Layer 13 of a small transformer language model trained on English Wikipedia (16 layers, counted from 0, width 128).
A neuron's activation on a vector x is SiLU(gate . x + bias) times (in . x + bias), where the dot is the dot product.

Input weights of the MLP neurons that the questions are about. A number n stands for (n - 500) times 0.0012.
n36 gate (bias -0.358): 500 426 573 517 287 385 830 597 340 958 590 504 500 364 534 738 525 332 432 403 437 461 359 663 308 458 392 427 619 639 454 310 404 601 567 690 408 348 526 654 462 559 471 475 653 432 205 716 512 208 484 610 599 450 517 848 480 542 513 599 590 313 664 487 307 462 735 617 599 658 635 306 446 694 571 598 332 652 323 648 393 437 488 313 695 638 283 717 479 483 440 595 658 449 343 674 500 525 542 308 529 513 496 552 389 381 573 214 559 525 799 471 453 704 666 496 604 663 500 449 259 377 668 631 618 455 483 491
n127 gate (bias -0.138): 615 505 571 519 467 666 299 374 447 620 419 486 316 126 505 662 634 447 571 724 695 486 624 567 435 707 546 329 373 663 640 537 700 589 557 411 561 477 645 315 264 495 331 519 495 321 311 436 367 685 441 368 531 711 270 476 558 523 458 591 390 613 648 320 276 268 794 333 720 495 612 514 676 734 526 401 807 486 509 650 596 612 500 471 730 574 280 571 718 434 670 648 662 684 396 688 643 603 612 356 435 284 763 413 936 464 647 533 430 719 443 473 107 269 713 337 658 381 364 198 667 770 453 693 491 390 330 764
n146 gate (bias -0.200): 408 239 631 346 405 510 491 624 432 843 548 495 394 418 344 415 660 471 692 680 424 359 456 481 444 674 570 814 774 148 529 452 637 514 562 414 528 462 564 418 529 292 463 955 365 562 448 327 486 495 755 601 414 444 782 631 445 685 395 398 515 332 767 476 229 401 688 585 481 613 781 584 585 626 522 481 373 719 690 672 654 467 425 431 553 713 289 810 332 663 168 583 447 567 572 366 748 414 685 580 699 603 697 308 635 653 698 557 481 557 234 690 500 328 563 410 594 582 113 630 602 543 718 438 500 733 182 375
n168 gate (bias -0.128): 449 583 531 527 546 359 663 554 766 596 520 581 200 563 650 577 481 595 598 689 415 303 91 645 366 496 344 602 367 488 349 473 431 337 837 671 573 512 304 492 453 385 523 377 422 395 408 633 485 301 308 652 582 470 415 417 585 631 504 375 520 594 670 602 608 423 622 565 734 573 628 538 569 462 561 523 655 546 446 422 402 182 371 376 465 665 444 484 351 566 512 492 414 633 238 527 215 438 496 577 237 643 366 580 457 767 413 473 605 285 378 440 437 448 524 715 630 484 535 305 413 586 535 492 438 470 462 547
n249 gate (bias 0.101): 772 448 477 535 348 496 504 675 500 598 391 345 615 384 538 424 511 727 381 625 398 504 469 577 557 492 594 628 388 591 687 252 617 649 600 259 420 561 508 477 608 291 630 576 527 454 545 429 384 655 470 558 548 526 286 446 614 352 496 537 321 477 617 716 542 440 380 587 691 854 561 478 312 376 532 527 590 774 378 622 742 469 463 327 669 432 569 545 450 669 242 352 531 323 527 515 636 466 454 761 492 297 451 362 542 448 310 519 546 678 543 444 594 649 554 451 428 763 420 465 695 357 561 481 614 470 167 608
n36 in (bias 0.131): 342 435 495 689 359 648 669 465 573 526 279 509 692 410 500 562 338 427 446 491 496 473 563 410 553 727 744 559 397 398 323 322 456 949 371 224 606 633 436 248 325 460 713 368 258 607 583 670 187 504 729 616 586 374 442 468 474 659 345 548 509 464 409 635 376 478 635 760 591 504 540 370 469 626 459 567 586 442 607 317 596 567 522 569 634 460 625 474 388 513 339 97 604 173 496 554 391 567 473 663 686 464 461 624 608 379 635 389 665 743 297 267 636 308 572 293 645 784 571 643 650 487 509 174 389 209 317 657
n127 in (bias -0.219): 733 505 476 664 509 543 342 481 748 284 722 458 481 548 405 575 354 339 481 424 273 830 737 408 524 659 664 635 390 500 728 448 708 595 464 815 604 391 397 249 342 264 523 699 145 610 242 622 556 782 426 529 394 439 386 466 509 434 324 509 461 663 209 649 562 566 640 377 451 321 305 821 570 710 469 562 539 414 538 433 333 276 369 686 538 599 582 323 659 222 682 189 505 375 227 519 510 452 543 491 647 680 416 485 572 833 456 652 557 429 558 389 724 598 298 325 217 519 395 562 427 976 661 332 742 426 537 342
n146 in (bias 0.027): 619 157 787 451 703 702 214 417 241 630 594 389 441 495 495 490 644 724 549 772 631 569 416 362 726 83 562 811 740 253 656 714 572 325 486 359 369 782 329 441 377 616 457 752 682 652 457 471 486 726 557 490 415 643 568 569 514 728 534 272 391 471 733 234 316 510 386 737 376 731 733 638 606 662 554 402 186 184 451 534 514 281 753 560 568 799 544 619 185 372 446 634 668 284 505 471 669 598 461 500 563 410 438 460 515 443 327 612 632 442 421 798 764 445 377 490 779 490 290 392 575 348 602 373 539 590 529 637
n168 in (bias -0.092): 475 556 525 508 366 343 404 639 278 532 554 371 549 533 200 225 520 521 504 590 508 654 533 123 476 592 275 430 549 484 455 557 468 635 431 291 345 663 487 579 298 455 600 346 467 459 702 227 404 504 456 438 446 924 537 633 433 390 480 488 279 627 654 438 594 662 583 650 517 577 606 492 250 516 340 479 387 471 463 512 927 488 697 546 721 694 452 541 413 619 574 350 434 512 549 496 462 877 561 597 590 446 568 395 459 690 483 422 643 427 666 452 513 622 570 382 354 670 664 595 830 467 532 574 488 321 324 455
n249 in (bias 0.328): 418 421 284 485 536 278 561 350 500 478 582 594 238 644 431 529 561 676 603 442 304 623 441 459 681 543 500 738 537 533 632 621 395 603 490 438 318 324 319 500 637 533 310 300 448 581 486 399 274 471 329 471 571 496 577 414 753 620 244 525 500 371 698 441 438 493 415 533 530 504 383 475 413 367 548 570 635 643 529 401 618 529 536 489 504 493 513 395 741 459 511 373 441 530 603 544 459 482 306 369 683 365 500 440 359 628 444 511 746 311 574 650 429 681 237 325 573 377 540 237 500 630 300 754 529 414 486 570

Each question shows a token from some text and the vector x that enters the MLP there. A number n stands for (n - 500) times 0.011.

" Democratic": 523 492 519 439 694 586 436 475 529 579 517 515 549 496 480 451 433 434 473 469 510 536 548 444 549 453 582 657 645 559 462 651 462 447 613 535 311 582 542 637 493 586 506 438 554 589 452 545 442 338 485 780 504 465 575 531 370 533 748 484 424 425 512 536 377 608 423 507 512 459 465 632 409 518 582 538 480 407 442 365 474 312 479 444 518 549 587 412 544 504 486 396 344 734 401 495 555 594 364 462 480 440 473 475 301 597 577 493 461 434 493 588 526 427 427 502 633 565 607 406 415 442 496 635 379 518 444 552
Which of these neurons fires most? n168

" An": 428 474 647 537 531 632 572 534 378 618 318 500 593 402 496 396 492 508 490 436 426 474 578 581 547 563 388 479 431 542 428 439 523 495 464 476 514 425 661 573 485 361 716 484 469 514 694 459 446 455 309 427 504 480 563 533 465 518 633 597 558 443 561 542 466 456 533 393 497 448 592 555 619 540 192 416 437 508 483 496 495 419 522 433 537 570 600 395 560 469 401 440 313 549 539 580 623 458 398 345 526 447 513 488 408 440 487 433 567 464 693 522 435 395 556 397 351 484 501 500 507 546 407 574 519 621 508 517
Which of these neurons fires most? n146

" C": 575 571 499 535 546 559 547 503 597 544 419 538 530 474 461 421 544 592 484 577 324 590 500 446 453 626 439 455 317 489 433 498 626 478 400 567 353 443 628 643 491 427 481 469 405 605 584 501 495 610 421 541 504 496 514 519 359 557 608 643 506 502 485 479 438 507 611 465 607 455 458 532 590 576 174 460 520 457 463 480 585 525 552 566 529 483 586 364 486 486 642 381 477 515 521 618 490 442 536 485 312 447 617 578 497 444 609 348 538 538 512 581 442 418 576 492 386 562 497 465 445 542 478 544 384 532 567 485
Which three neurons fire most, strongest first? n127, n146, n249

"\n": 519 411 509 439 465 480 549 469 481 477 415 409 527 477 510 476 240 424 523 460 453 595 533 454 433 493 503 635 546 483 489 542 488 498 134 546 575 565 552 502 454 557 513 533 476 590 497 507 470 410 517 516 505 273 417 469 681 468 501 535 473 526 566 404 508 428 541 507 588 527 499 503 630 529 757 589 430 481 511 455 489 429 554 480 411 487 651 428 503 543 469 532 467 569 393 558 548 469 390 518 403 519 504 607 395 315 545 675 448 501 421 472 484 550 506 512 531 427 580 419 521 560 418 534 490 419 652 530
Which of these neurons fires most? n168

" Se": 346 442 532 379 518 488 559 501 484 549 318 717 527 604 400 474 520 500 497 577 422 422 537 464 472 519 537 473 517 554 423 513 638 491 406 438 445 538 568 587 547 523 514 486 596 610 711 425 468 518 367 515 503 442 470 549 480 559 382 597 558 600 471 603 557 501 431 477 473 704 526 484 678 569 37 510 507 488 476 382 637 383 508 539 466 523 543 425 496 508 306 516 450 577 693 405 625 243 409 575 550 589 503 511 364 535 399 184 509 566 499 518 478 441 653 412 497 456 487 499 544 557 372 433 525 508 528 572
Which neuron fires most, and how strongly? n249, at about 1.1

"án": 292 639 591 518 580 664 466 542 503 520 490 512 513 423 467 368 527 509 526 643 437 529 572 445 510 632 464 652 526 467 447 382 511 416 551 484 431 618 725 647 549 620 501 478 549 474 516 406 449 414 433 563 504 402 745 523 413 554 711 505 640 649 595 396 521 507 532 403 552 556 638 465 510 385 248 628 471 464 470 444 472 548 580 565 542 545 484 385 483 429 508 445 469 588 715 546 606 444 415 470 506 497 498 486 472 487 535 435 573 443 511 559 387 391 383 582 535 390 536 337 490 546 517 501 405 579 503 436
Which neuron fires most, and how strongly? n146, at about 1.7

"006": 588 439 532 381 696 541 450 584 656 512 515 442 447 344 545 353 500 504 514 420 510 556 572 463 528 555 553 578 407 561 545 425 557 439 466 472 499 432 555 509 541 527 441 437 481 524 477 506 466 469 277 630 503 502 384 557 522 398 542 475 524 631 572 520 511 480 588 567 491 558 582 405 539 595 486 472 484 271 437 432 502 559 566 601 482 388 648 395 526 543 614 397 659 619 499 504 449 573 388 505 440 543 413 496 421 527 451 451 560 744 608 652 393 532 485 475 497 553 577 360 479 595 553 565 638 517 405 573
Which neuron fires most, and how strongly? n127, at about 5.9

" D": 539 532 466 630 497 357 463 425 551 495 472 560 467 596 456 397 415 626 559 540 387 501 541 554 622 440 488 578 365 529 490 603 481 455 442 426 421 423 626 485 400 529 422 393 536 620 513 553 426 402 436 533 505 449 526 668 278 637 566 709 595 403 573 365 585 534 480 428 519 407 520 455 512 492 278 537 502 526 439 523 525 523 476 470 365 577 589 402 447 427 469 380 515 604 388 391 549 426 661 491 501 516 491 463 507 620 558 598 520 502 488 529 392 437 396 464 525 468 592 399 448 649 496 555 464 528 446 414
Which three neurons fire most, strongest first? n146, n36, n168

"or": 533 380 596 460 686 548 484 506 504 502 373 480 574 552 395 414 508 380 499 577 442 593 537 506 457 550 354 457 518 543 580 507 441 291 489 458 599 422 689 607 513 442 457 438 538 733 555 442 421 458 333 555 503 511 424 567 599 532 564 460 475 595 438 479 493 569 524 548 532 346 577 457 484 474 92 454 633 508 398 380 456 458 576 559 478 477 719 431 451 611 396 340 581 505 700 586 536 367 448 524 373 623 475 740 547 485 462 422 490 526 594 608 379 500 547 497 456 314 520 455 563 514 447 479 431 470 485 423
Which neuron fires most, and how strongly? n127, at about 0.35

" m": 481 541 476 343 633 534 460 536 488 524 429 558 602 545 472 365 592 599 481 477 293 410 574 556 397 544 489 504 408 428 525 505 407 454 481 472 507 529 569 549 533 430 531 363 472 556 535 560 462 663 450 558 505 582 444 505 464 675 567 630 499 415 553 591 440 458 525 531 551 549 285 475 583 526 423 399 483 555 502 437 563 465 528 441 627 475 566 411 291 608 425 400 521 526 623 586 513 444 508 435 527 466 563 449 403 513 508 495 496 368 652 651 512 446 486 334 313 297 486 280 453 436 578 595 574 449 540 606
Which neuron fires most, and how strongly? n249, at about 5.7

" when": 461 472 470 437 788 578 576 619 436 499 469 494 544 461 508 419 565 517 548 433 515 507 531 435 789 507 488 612 448 472 496 476 513 528 481 573 617 409 503 445 447 480 503 444 421 544 481 479 515 546 545 476 505 563 582 385 531 472 431 564 547 428 521 516 472 434 512 472 508 487 568 498 417 465 623 360 632 499 437 546 692 506 630 511 614 488 784 467 476 431 422 374 449 557 464 418 496 446 445 561 414 454 502 523 573 557 613 462 496 627 470 570 564 533 571 602 540 492 469 522 435 517 527 464 575 496 604 515
Which three neurons fire most, strongest first? n249, n146, n168

" as": 401 467 460 392 797 677 597 527 563 572 529 498 594 425 475 495 422 551 449 539 616 508 584 297 675 567 561 658 592 583 537 507 424 640 498 484 376 415 598 442 571 455 490 453 437 659 513 458 349 512 527 589 503 584 562 509 438 516 473 496 562 458 394 560 429 580 511 472 524 473 734 383 521 618 579 358 472 408 405 560 380 329 587 488 512 560 572 402 424 539 394 461 589 551 460 517 512 462 534 594 441 451 407 604 683 365 715 553 350 666 589 592 418 478 605 449 515 360 446 460 380 533 413 493 514 439 541 458
Which neuron fires most, and how strongly? n146, at about 3.9

"om": 662 606 426 326 562 379 565 451 270 396 456 623 591 544 449 359 561 597 534 372 447 521 599 437 477 515 434 507 597 632 506 558 408 545 520 467 454 594 664 591 607 605 503 499 668 648 490 532 378 313 443 551 502 509 452 406 481 326 428 515 467 561 628 469 443 564 397 485 407 537 435 402 476 594 289 531 457 492 361 468 665 418 671 679 641 532 566 418 495 657 463 429 428 451 584 550 718 502 555 474 526 487 467 694 382 441 414 280 383 426 535 475 419 580 423 334 479 479 447 481 325 642 396 516 550 322 584 549
Which three neurons fire most, strongest first? n249, n127, n146

"\n\n": 468 460 540 562 473 541 569 481 532 383 469 444 506 509 532 501 566 545 535 457 430 528 497 559 582 387 578 646 498 506 515 507 542 495 206 510 582 523 527 563 468 539 565 490 469 522 505 502 503 406 618 521 504 325 473 470 642 474 452 630 462 516 459 503 539 502 477 431 498 563 558 516 517 310 825 482 547 394 543 543 521 633 543 470 509 543 717 403 456 496 475 571 485 577 521 489 563 461 693 571 451 453 533 571 486 441 477 569 503 512 428 508 430 526 624 571 532 493 551 474 446 482 464 538 522 292 458 383
Which three neurons fire most, strongest first? n168, n127, n249

"ón": 615 612 480 466 779 563 518 553 560 535 292 613 642 499 332 508 403 487 477 448 374 584 581 443 471 524 490 602 566 597 450 461 406 371 550 513 496 631 604 581 506 510 535 398 531 533 449 405 426 398 355 578 503 497 551 507 483 525 611 452 617 584 378 380 544 569 440 479 477 504 628 554 504 536 260 499 539 398 484 516 468 531 582 557 484 630 617 383 513 489 407 492 513 586 688 536 538 509 451 434 399 552 543 671 454 498 675 483 360 378 484 610 409 430 498 495 537 371 609 430 493 522 533 499 395 541 471 512
Which of these neurons fires most? n127

" were": 561 660 640 624 653 598 510 528 460 542 434 576 391 541 540 372 673 572 588 543 463 548 473 574 878 473 438 570 396 468 532 348 428 626 505 473 541 489 403 530 477 450 454 225 455 581 539 512 398 456 568 646 502 520 696 512 554 493 468 514 526 457 534 458 418 518 477 589 531 562 504 480 386 455 679 575 509 502 540 504 471 514 460 404 616 538 730 529 410 519 580 456 449 541 478 423 503 319 680 303 398 486 552 527 526 310 555 446 576 409 356 497 488 517 572 508 551 384 552 387 598 525 569 454 477 467 560 481
Which of these neurons fires most? n249